Layer 2 of a small transformer language model trained on English Wikipedia (17 layers, counted from 0, width 64).
A neuron's activation on a vector x is GELU(weights . x + bias), where the dot is the dot product.
The model reads these tokens: "." " " "3" " and" " at" " the" " No" "." " " "30" " p" "osition" " on" " the" " Ind" "ep" "end" "ent" " Al" "bum" "s" " ch" "art" "." " The" " album" " rece"

The vector x that enters this layer's MLP at each token. A number n stands for (n - 500) times 0.0065.
0 ".": 149 353 315 435 462 543 497 319 437 520 520 264 472 602 482 424 455 154 616 662 312 257 463 515 555 359 212 644 730 277 685 676 457 458 615 559 731 625 324 411 430 526 491 608 401 497 563 428 354 658 676 746 622 311 300 705 562 404 540 840 423 347 290 332
1 " ": 403 397 525 318 543 334 506 401 411 516 516 325 769 478 482 403 456 157 661 489 346 349 494 315 615 357 260 704 581 382 499 583 441 409 505 598 667 399 613 515 735 719 417 543 408 692 474 398 346 556 677 814 945 426 524 401 513 518 804 661 203 657 470 238
2 "3": 353 475 566 596 485 299 757 313 617 574 515 468 732 307 505 317 622 272 549 714 294 347 505 374 615 629 215 448 760 390 406 653 215 295 550 429 496 451 498 344 565 475 489 666 559 597 296 482 639 529 385 701 855 344 190 552 525 671 744 382 453 521 337 237
3 " and": 468 398 406 591 375 549 648 389 459 551 411 305 403 596 614 446 294 399 441 771 395 301 278 232 618 422 160 386 659 267 583 524 311 537 400 706 569 235 607 385 512 703 440 690 517 582 788 578 450 580 546 599 437 268 94 493 729 418 602 562 218 623 328 431
4 " at": 396 549 559 465 517 620 532 587 441 729 343 430 691 624 470 587 391 421 655 825 363 263 380 397 644 289 149 451 628 525 384 478 272 148 594 702 595 315 444 400 615 895 257 537 431 645 518 422 474 405 391 607 302 391 255 701 658 463 573 527 550 625 323 282
5 " the": 527 423 367 553 258 516 546 312 590 552 279 427 631 653 533 361 585 279 702 543 479 329 446 300 529 416 225 405 636 394 424 469 346 444 556 911 556 248 533 425 422 913 413 431 213 437 603 481 518 405 404 694 548 193 128 408 735 449 635 614 396 465 565 462
6 " No": 210 501 525 389 599 646 430 455 486 627 517 603 838 613 507 287 736 309 621 482 359 418 457 737 404 473 536 627 411 338 343 679 364 449 505 373 284 456 488 281 514 631 450 362 271 630 585 556 485 633 330 904 407 195 214 644 708 561 808 553 374 654 408 602
7 ".": 207 343 368 398 432 515 469 378 506 509 551 302 522 607 447 469 525 234 620 746 263 232 528 515 598 352 216 631 713 293 776 615 482 428 501 571 628 526 278 463 398 559 596 685 402 479 484 486 386 717 627 782 637 315 258 660 543 359 539 870 428 279 300 350
8 " ": 424 401 548 302 519 296 531 445 442 539 556 350 761 458 484 441 510 196 646 530 338 337 544 317 675 350 249 659 544 403 548 532 474 366 404 595 583 337 566 547 688 753 488 576 411 681 408 396 373 608 611 828 962 433 504 350 492 497 841 703 219 602 464 236
9 "30": 323 354 544 505 526 389 664 336 628 516 473 306 707 265 576 377 570 294 453 679 356 500 413 588 361 340 360 352 759 458 336 637 267 171 276 618 427 428 468 356 609 468 519 632 412 677 322 591 635 524 253 671 807 418 206 491 440 405 672 408 231 459 299 235
10 " p": 446 444 243 532 621 285 272 367 545 626 351 389 561 626 555 278 395 463 545 711 164 221 674 262 768 360 360 630 698 472 486 219 491 451 495 522 576 441 396 152 683 501 589 352 334 617 592 609 480 538 409 852 662 286 435 410 550 493 665 437 433 617 275 618
11 "osition": 431 487 596 374 640 483 365 523 452 785 363 431 517 521 214 438 457 497 408 456 196 168 579 490 443 585 613 286 384 306 242 554 381 424 289 764 275 475 518 500 804 656 620 610 714 698 511 636 487 504 500 651 618 96 364 330 558 270 651 508 428 718 664 436
12 " on": 573 358 562 589 544 643 419 442 423 634 537 538 552 620 415 426 346 283 625 659 237 383 300 413 495 284 271 528 543 396 553 295 203 360 539 626 614 482 609 303 667 815 302 454 448 721 622 261 618 727 377 646 562 347 111 628 782 297 579 445 370 577 408 276
13 " the": 525 416 370 564 276 513 532 305 591 548 298 416 636 668 544 359 587 280 711 558 474 322 443 301 530 412 220 401 635 394 426 496 356 443 540 909 540 246 524 441 429 899 408 418 219 430 603 497 526 414 407 682 555 175 111 402 722 453 628 611 378 465 565 464
14 " Ind": 459 476 487 529 445 347 196 24 665 718 634 572 531 517 354 542 553 309 592 496 437 184 594 374 537 509 216 633 569 364 233 115 246 436 514 445 605 305 432 507 640 590 410 177 430 634 595 565 372 587 487 673 606 366 429 448 651 559 469 584 531 809 479 510
15 "ep": 551 566 393 540 163 353 340 224 372 531 426 493 383 458 708 379 489 580 355 790 403 505 531 466 510 183 296 356 401 501 610 517 102 532 209 807 657 494 278 316 806 490 713 381 483 512 274 706 670 388 394 536 556 408 583 477 627 421 658 576 529 484 371 374
16 "end": 529 628 389 234 419 447 340 316 555 509 453 584 712 473 230 367 582 424 633 665 233 183 686 471 500 555 224 330 601 267 251 364 321 554 236 531 605 596 515 204 569 404 427 352 584 714 440 303 734 399 526 441 582 476 343 393 516 289 567 623 646 637 166 461
17 "ent": 338 582 443 374 276 284 407 299 502 802 671 650 586 503 333 265 736 494 531 660 487 45 519 287 672 543 561 421 339 399 703 550 311 532 244 603 467 456 461 372 645 537 410 526 436 592 507 187 623 676 438 731 524 489 467 538 350 316 820 554 395 657 286 531
18 " Al": 257 480 406 661 609 540 30 683 372 691 566 473 374 430 393 313 494 268 736 567 484 428 565 400 480 413 220 574 429 406 294 640 494 451 416 492 806 204 469 238 629 484 668 315 434 536 496 733 582 627 460 650 507 172 421 626 664 516 603 733 554 603 419 306
19 "bum": 221 720 523 562 372 377 421 241 383 423 444 467 456 484 391 476 483 217 655 598 459 70 548 389 406 538 425 618 362 496 435 510 598 382 417 758 75 263 459 422 403 569 517 417 677 632 449 597 442 458 282 616 670 336 196 434 449 329 723 604 541 723 215 430
20 "s": 466 569 693 648 285 298 585 420 602 767 437 419 597 505 457 497 450 393 712 409 272 169 598 408 662 251 416 319 509 344 676 358 318 649 330 390 497 336 387 304 545 482 667 672 193 833 625 575 619 521 546 620 636 285 297 671 302 450 634 657 275 589 353 438
21 " ch": 326 495 542 464 801 568 356 325 285 467 457 348 420 643 497 513 523 508 413 662 433 331 673 302 582 337 244 382 559 360 590 317 534 230 274 706 618 103 520 365 851 515 464 446 213 713 647 596 497 486 422 923 651 396 434 319 484 393 565 469 543 511 459 537
22 "art": 280 717 583 735 302 357 447 308 301 758 704 385 493 390 489 456 532 419 401 449 573 93 520 452 315 462 623 352 556 278 479 614 540 537 224 509 440 603 472 489 451 414 207 364 439 756 485 476 462 484 493 715 518 184 324 477 736 521 739 757 469 703 260 385
23 ".": 193 380 328 406 415 507 468 366 471 506 550 290 499 608 427 472 476 172 594 718 245 233 522 529 551 340 234 625 741 273 745 635 469 470 570 586 670 569 321 442 454 543 557 696 400 467 464 466 362 697 638 788 607 327 278 695 579 360 537 857 435 331 327 348
24 " The": 435 472 316 560 297 530 448 318 501 638 322 385 693 608 462 499 504 355 748 581 513 337 505 348 590 476 304 410 598 412 317 569 365 387 473 856 579 233 438 505 358 915 432 314 278 379 618 460 412 505 287 684 575 104 140 429 754 403 527 614 444 472 560 495
25 " album": 137 667 413 609 517 308 485 207 363 369 604 496 454 653 578 443 461 301 646 432 515 110 467 431 630 442 401 538 371 293 643 322 586 351 652 697 190 306 332 397 466 475 456 370 654 589 479 596 425 577 347 373 477 366 182 641 460 331 674 657 254 599 257 324
26 " rece": 469 432 464 647 678 556 218 566 457 328 455 446 479 633 673 585 537 451 532 477 276 244 596 508 423 504 286 330 803 523 593 249 612 556 499 589 394 498 546 257 670 722 470 421 513 906 511 574 689 485 691 880 683 205 496 428 644 524 821 552 270 436 390 396

Each question shows the input weights of one neuron of the MLP. A number n stands for (n - 500) times 0.0016.

n69 (bias -0.170): 366 477 578 313 698 378 471 349 714 336 687 510 440 439 559 471 541 535 561 326 479 628 398 737 152 438 662 535 524 456 536 641 512 594 481 436 418 261 374 531 363 753 302 408 498 356 751 537 500 688 582 481 353 604 549 444 627 780 362 302 467 675 421 493
On which two tokens does it fire most, strongest first? 6 " No", 14 " Ind"

n214 (bias -0.089): 631 557 257 318 475 628 443 572 473 550 527 566 431 550 443 505 564 611 601 274 573 437 362 662 538 552 565 436 440 448 442 485 567 505 753 523 498 573 679 405 733 461 480 691 526 637 664 428 398 275 569 459 702 556 385 509 485 492 608 385 352 500 493 641
Which token does this neuron like most? 11 "osition"

n180 (bias -0.157): 463 587 528 330 428 432 634 683 587 497 470 422 700 338 392 583 310 698 516 146 800 580 399 423 240 476 575 615 687 498 478 445 410 334 372 690 503 338 472 427 460 542 355 559 852 262 528 478 469 495 443 193 369 408 623 402 606 537 464 465 667 434 336 402
Which token does this neuron like most? 4 " at"

n250 (bias -0.091): 648 458 316 702 502 587 530 544 585 368 442 467 409 598 606 581 423 526 594 393 455 481 431 483 442 491 650 429 412 537 524 563 395 561 586 592 396 373 586 381 537 625 425 406 568 569 597 394 479 612 590 352 409 566 407 704 505 686 351 316 387 447 391 440
Which token does this neuron like most? 12 " on"

n155 (bias -0.118): 377 747 647 465 485 718 838 379 626 236 484 473 485 498 549 419 607 826 422 398 373 591 688 511 640 504 511 711 361 526 466 544 637 321 313 588 420 441 299 475 511 504 340 395 648 446 441 538 492 648 623 353 434 505 463 482 390 581 415 540 571 566 717 467
Which token does this neuron like most? 25 " album"

n94 (bias -0.188): 652 376 508 432 295 637 560 415 320 547 616 753 340 632 443 410 508 426 443 583 398 682 587 427 588 710 465 126 480 832 549 386 646 351 527 552 393 481 362 363 319 559 466 667 476 375 557 334 371 651 435 607 308 678 877 341 474 359 504 523 431 475 659 568
Which token does this neuron like most? 17 "ent"

n65 (bias -0.105): 457 440 537 529 531 329 532 548 752 556 546 654 478 506 527 621 480 666 305 480 591 506 647 466 895 580 509 360 433 600 474 354 545 374 678 440 340 461 384 567 240 586 778 558 619 646 380 366 561 440 539 372 598 314 505 450 381 509 488 500 213 642 563 593
Which token does this neuron like most? 20 "s"

n220 (bias -0.116): 489 552 421 514 463 446 453 446 545 285 608 516 549 584 313 467 376 511 595 477 577 579 545 580 255 460 642 418 515 578 430 596 384 660 635 335 552 529 729 724 547 630 420 528 579 510 639 676 434 359 644 559 452 715 537 426 506 574 437 604 369 546 468 370
On which token does it fire most, and how strongly? 1 " ", at about 0.25

n125 (bias -0.104): 344 454 624 351 782 545 476 597 492 713 459 437 673 505 668 515 451 661 753 443 715 434 369 546 465 430 612 827 597 399 554 516 535 402 609 535 500 552 283 534 459 345 404 517 637 582 390 553 479 574 448 120 306 535 472 386 664 567 343 375 428 445 487 307
Which token does this neuron like most? 25 " album"

n52 (bias -0.065): 758 589 264 550 365 699 534 408 209 595 459 324 452 539 509 366 606 529 571 616 521 431 461 555 486 596 408 353 362 550 561 413 540 609 552 369 587 293 205 670 438 574 624 564 465 780 386 217 375 249 376 567 428 695 367 600 310 712 475 415 330 363 529 539
On which two tokens does it fire most, strongest first? 20 "s", 4 " at"

n64 (bias -0.113): 562 591 237 215 494 443 294 664 469 533 676 617 509 598 137 446 368 324 432 495 387 505 475 708 467 514 601 547 623 482 415 816 397 552 579 338 550 574 530 467 425 520 394 647 528 474 607 705 442 215 644 367 332 682 319 528 433 502 433 404 527 356 455 402
On which token does it fire most, and how strongly? 16 "end", at about 1.5

n121 (bias -0.106): 576 336 515 575 494 400 448 555 461 508 366 374 393 524 528 495 542 629 416 690 667 676 294 465 436 336 482 403 394 244 522 288 593 411 598 364 640 235 660 390 208 772 488 752 534 321 398 323 588 542 361 448 565 530 782 401 503 382 351 299 612 519 620 640
On which two tokens does it fire most, strongest first? 3 " and", 21 " ch"

n202 (bias -0.113): 658 563 328 413 552 680 414 650 365 511 532 407 601 717 487 450 351 462 405 592 652 437 231 581 134 517 550 583 435 372 460 688 365 424 656 389 360 501 479 384 507 266 379 563 444 504 608 553 409 290 525 322 663 711 453 619 324 568 419 491 340 462 518 449
On which token does it fire most, and how strongly? 9 "30", at about 0.1

n13 (bias -0.100): 426 732 238 467 571 407 541 465 525 565 432 651 421 611 363 614 435 529 370 528 666 550 570 597 534 503 468 511 561 360 474 808 642 593 566 249 654 642 295 519 479 473 414 495 524 441 424 466 432 603 692 368 456 553 396 458 493 465 448 442 355 467 531 624
On which three tokens does it fire most, strongest first? 0 ".", 23 ".", 7 "."

n68 (bias -0.087): 685 377 412 407 496 527 536 388 721 482 481 461 632 454 488 622 680 713 720 402 283 685 288 511 471 560 463 759 518 467 607 459 393 664 620 630 510 587 493 391 557 368 579 658 530 430 530 612 312 355 383 340 304 428 614 301 651 611 437 555 500 507 634 346
On which three tokens does it fire most, strongest first? 5 " the", 13 " the", 15 "ep"

n132 (bias -0.116): 514 442 466 493 368 797 477 517 664 633 540 577 461 733 751 602 427 410 445 461 511 580 652 478 290 433 586 526 567 531 525 639 444 572 413 471 548 774 458 377 405 822 475 381 646 378 621 506 791 570 538 382 522 590 625 536 607 532 380 518 756 467 296 467
On which three tokens does it fire most, strongest first? 15 "ep", 12 " on", 16 "end"

n188 (bias -0.045): 711 489 569 527 466 674 444 902 368 306 587 384 416 383 708 448 470 645 504 542 540 545 387 591 494 466 491 639 530 404 418 328 451 534 380 374 587 591 496 480 635 569 748 503 508 392 361 524 552 379 507 524 213 528 609 544 641 567 532 336 628 719 499 499
On which token does it fire most, and how strongly? 15 "ep", at about 1.2

n193 (bias -0.161): 601 629 487 404 440 482 728 550 636 273 524 587 512 310 468 546 637 640 598 587 713 485 515 636 513 318 452 623 545 669 536 488 430 568 681 543 578 518 495 620 411 490 478 488 437 390 582 591 602 517 514 239 483 401 658 504 764 388 493 702 631 456 591 527
Which token does this neuron like most? 15 "ep"

n136 (bias -0.091): 430 466 491 727 609 685 675 391 442 381 473 561 479 501 388 510 420 634 727 462 253 717 616 490 327 528 374 310 292 643 586 466 535 434 511 526 651 711 643 513 628 595 444 524 614 454 442 626 332 394 437 234 550 537 785 389 655 331 448 786 693 604 687 595
Which token does this neuron like most? 15 "ep"

n92 (bias -0.011): 239 347 643 300 307 221 612 558 639 596 537 461 428 600 504 734 388 630 338 468 577 573 598 340 621 338 605 534 580 442 359 627 307 643 539 543 686 615 636 451 506 525 466 438 494 582 468 474 424 444 663 440 245 530 433 481 525 406 545 229 296 399 528 605
Which token does this neuron like most? 3 " and"

n120 (bias -0.212): 522 319 562 689 567 551 516 470 540 368 534 479 351 478 567 635 562 448 511 527 407 424 692 672 607 365 592 674 305 667 740 518 544 375 504 535 309 360 319 622 371 462 639 492 602 378 344 337 486 734 419 506 526 640 343 396 339 621 448 484 756 526 539 680
On which three tokens does it fire most, strongest first? 19 "bum", 25 " album", 7 "."

n217 (bias -0.060): 485 788 597 569 325 392 443 506 342 507 599 568 548 451 316 600 414 411 312 474 647 533 522 544 309 527 541 378 566 359 423 655 413 455 551 313 593 480 509 480 573 456 404 388 523 559 631 250 538 545 499 449 465 686 518 614 476 318 531 301 191 423 390 580
On which three tokens does it fire most, strongest first? 22 "art", 17 "ent", 16 "end"

n26 (bias -0.059): 405 488 554 331 390 410 298 455 473 670 392 459 548 431 229 371 476 541 463 431 594 534 327 678 426 456 544 332 644 491 399 543 556 419 511 335 545 665 670 539 484 388 295 543 316 609 794 523 370 383 700 464 558 714 690 448 489 714 484 475 490 412 635 473
Which token does this neuron like most? 22 "art"

n173 (bias -0.017): 331 508 325 385 545 301 300 601 682 525 488 450 388 720 520 326 551 538 366 460 455 475 507 544 636 569 269 295 394 705 421 402 281 654 548 592 355 390 648 580 416 487 602 640 769 632 551 295 553 574 551 405 619 399 548 381 520 617 479 391 530 447 740 377
Which token does this neuron like most? 11 "osition"

n207 (bias -0.135): 542 290 655 498 576 764 633 565 292 377 650 383 637 496 534 583 445 616 712 583 475 453 537 482 431 221 581 540 425 647 301 405 335 582 469 672 313 517 503 328 604 611 572 452 706 291 677 626 403 467 489 479 340 552 727 429 351 694 477 383 663 407 474 538
On which two tokens does it fire most, strongest first? 4 " at", 15 "ep"

n248 (bias -0.056): 700 401 527 506 510 754 413 662 534 525 431 412 443 646 626 370 555 439 498 438 395 314 482 599 564 420 453 494 354 498 599 202 567 475 534 413 557 227 724 607 363 322 619 541 437 524 359 281 466 394 562 475 354 641 468 427 476 685 570 406 525 612 593 545
Which token does this neuron like most? 21 " ch"

n145 (bias -0.018): 478 502 525 379 462 431 335 646 666 552 461 400 552 327 470 435 454 658 281 521 521 481 607 490 600 456 400 609 510 502 451 476 454 553 630 400 477 361 530 671 611 436 595 535 600 424 630 504 383 500 522 609 507 594 538 306 464 485 409 472 430 437 584 641
Which token does this neuron like most? 10 " p"

n48 (bias -0.153): 532 421 449 254 542 516 519 488 469 698 471 465 527 534 525 676 307 630 609 525 488 614 547 495 417 527 493 494 578 503 459 718 527 650 632 394 612 522 469 468 616 622 461 347 585 271 575 620 396 275 324 254 579 521 697 779 483 516 408 546 536 333 484 467
Which token does this neuron like most? 4 " at"

n70 (bias -0.051): 484 628 311 669 529 503 425 396 450 492 598 512 272 607 414 543 602 352 336 326 530 601 542 471 284 360 569 290 442 494 661 425 389 467 304 465 443 257 676 404 331 575 641 531 713 293 349 460 346 422 641 586 438 540 527 511 670 702 467 360 347 505 492 699
On which token does it fire most, and how strongly? 15 "ep", at about 0.66

n234 (bias -0.126): 754 607 301 390 613 566 438 653 578 656 609 462 335 651 456 656 379 621 414 510 654 433 455 704 556 450 276 365 628 661 378 418 438 585 361 586 631 475 586 665 387 617 776 607 610 548 398 502 468 614 361 624 396 652 830 474 382 587 442 534 589 506 413 433
On which token does it fire most, and how strongly? 15 "ep", at about 0.61

n23 (bias 0.023): 309 404 585 274 801 690 450 417 721 398 585 360 713 647 332 675 353 616 347 578 622 647 548 361 421 565 470 674 441 522 609 596 571 398 498 519 710 337 514 303 384 553 434 372 588 260 697 467 479 672 435 305 381 503 505 315 495 678 507 616 576 547 388 477
On which three tokens does it fire most, strongest first? 21 " ch", 18 " Al", 4 " at"

n123 (bias -0.093): 627 387 531 471 512 755 487 473 648 471 636 432 742 591 532 576 441 580 436 483 628 505 576 686 403 615 410 763 374 401 405 549 420 633 771 529 542 613 483 393 697 486 411 365 551 490 442 576 426 579 667 206 484 509 460 520 276 407 467 529 477 363 414 465
On which two tokens does it fire most, strongest first? 16 "end", 0 "."

n203 (bias 0.008): 386 647 590 681 496 513 701 454 457 747 546 476 420 273 335 526 555 583 613 558 629 579 455 645 480 682 623 380 584 474 560 564 469 471 434 604 485 396 594 304 445 587 527 526 367 460 554 459 561 363 164 577 379 678 551 399 535 626 370 360 684 493 661 518
On which token does it fire most, and how strongly? 24 " The", at about 0.62

n174 (bias -0.056): 602 233 587 563 490 413 548 556 469 600 293 467 639 399 537 586 506 430 754 440 503 534 579 423 470 577 423 642 580 653 761 299 409 602 560 604 536 344 502 504 486 571 701 572 386 505 296 593 477 544 419 355 325 700 546 295 392 618 344 403 543 480 610 443
On which three tokens does it fire most, strongest first? 20 "s", 5 " the", 13 " the"

n235 (bias -0.064): 528 389 568 494 494 503 293 832 491 279 601 541 375 361 514 602 444 603 514 500 521 669 573 498 346 432 332 514 592 383 460 676 555 352 605 504 387 798 527 684 597 485 377 447 504 384 346 701 462 776 498 252 446 400 641 285 576 395 443 537 568 540 418 530
On which token does it fire most, and how strongly? 18 " Al", at about 0.44

n166 (bias -0.212): 487 524 581 265 372 426 369 315 748 379 411 334 505 458 607 490 281 489 446 353 474 546 557 561 280 499 664 695 575 585 566 291 439 658 577 531 685 619 333 515 802 387 468 563 630 312 682 417 394 438 496 380 294 658 484 450 557 498 340 550 502 580 533 463
Which token does this neuron like most? 14 " Ind"

n157 (bias -0.012): 466 403 530 454 460 640 521 440 424 495 411 533 545 856 751 579 385 560 584 688 380 643 461 456 466 525 599 624 232 545 452 667 558 420 531 255 515 539 701 314 434 671 283 501 497 581 606 405 392 552 436 468 260 534 630 428 622 468 495 507 619 507 373 600
On which three tokens does it fire most, strongest first? 6 " No", 4 " at", 12 " on"

n129 (bias -0.126): 555 358 425 264 477 463 453 673 556 320 402 697 599 564 566 618 448 308 574 442 671 318 604 488 477 589 565 526 618 567 442 577 426 787 540 382 580 593 698 724 385 500 403 678 532 381 209 670 299 543 420 490 552 601 620 567 562 536 455 632 620 616 467 571
On which two tokens does it fire most, strongest first? 1 " ", 23 "."

n109 (bias -0.145): 545 457 355 85 463 585 621 400 601 330 566 471 722 423 438 534 485 692 504 466 501 453 565 493 719 617 378 573 463 572 662 583 599 384 525 441 650 501 354 579 630 594 415 512 639 416 621 523 260 356 379 186 335 441 690 570 472 526 433 327 613 475 548 492
Which token does this neuron like most? 4 " at"

n97 (bias -0.124): 534 357 456 450 546 519 443 494 693 364 455 448 478 369 579 738 365 537 561 478 679 597 481 551 331 534 569 509 384 401 516 541 583 493 607 624 711 482 701 697 582 492 494 494 399 478 515 465 448 424 361 529 600 345 434 292 590 646 406 504 732 393 533 698
Which token does this neuron like most? 24 " The"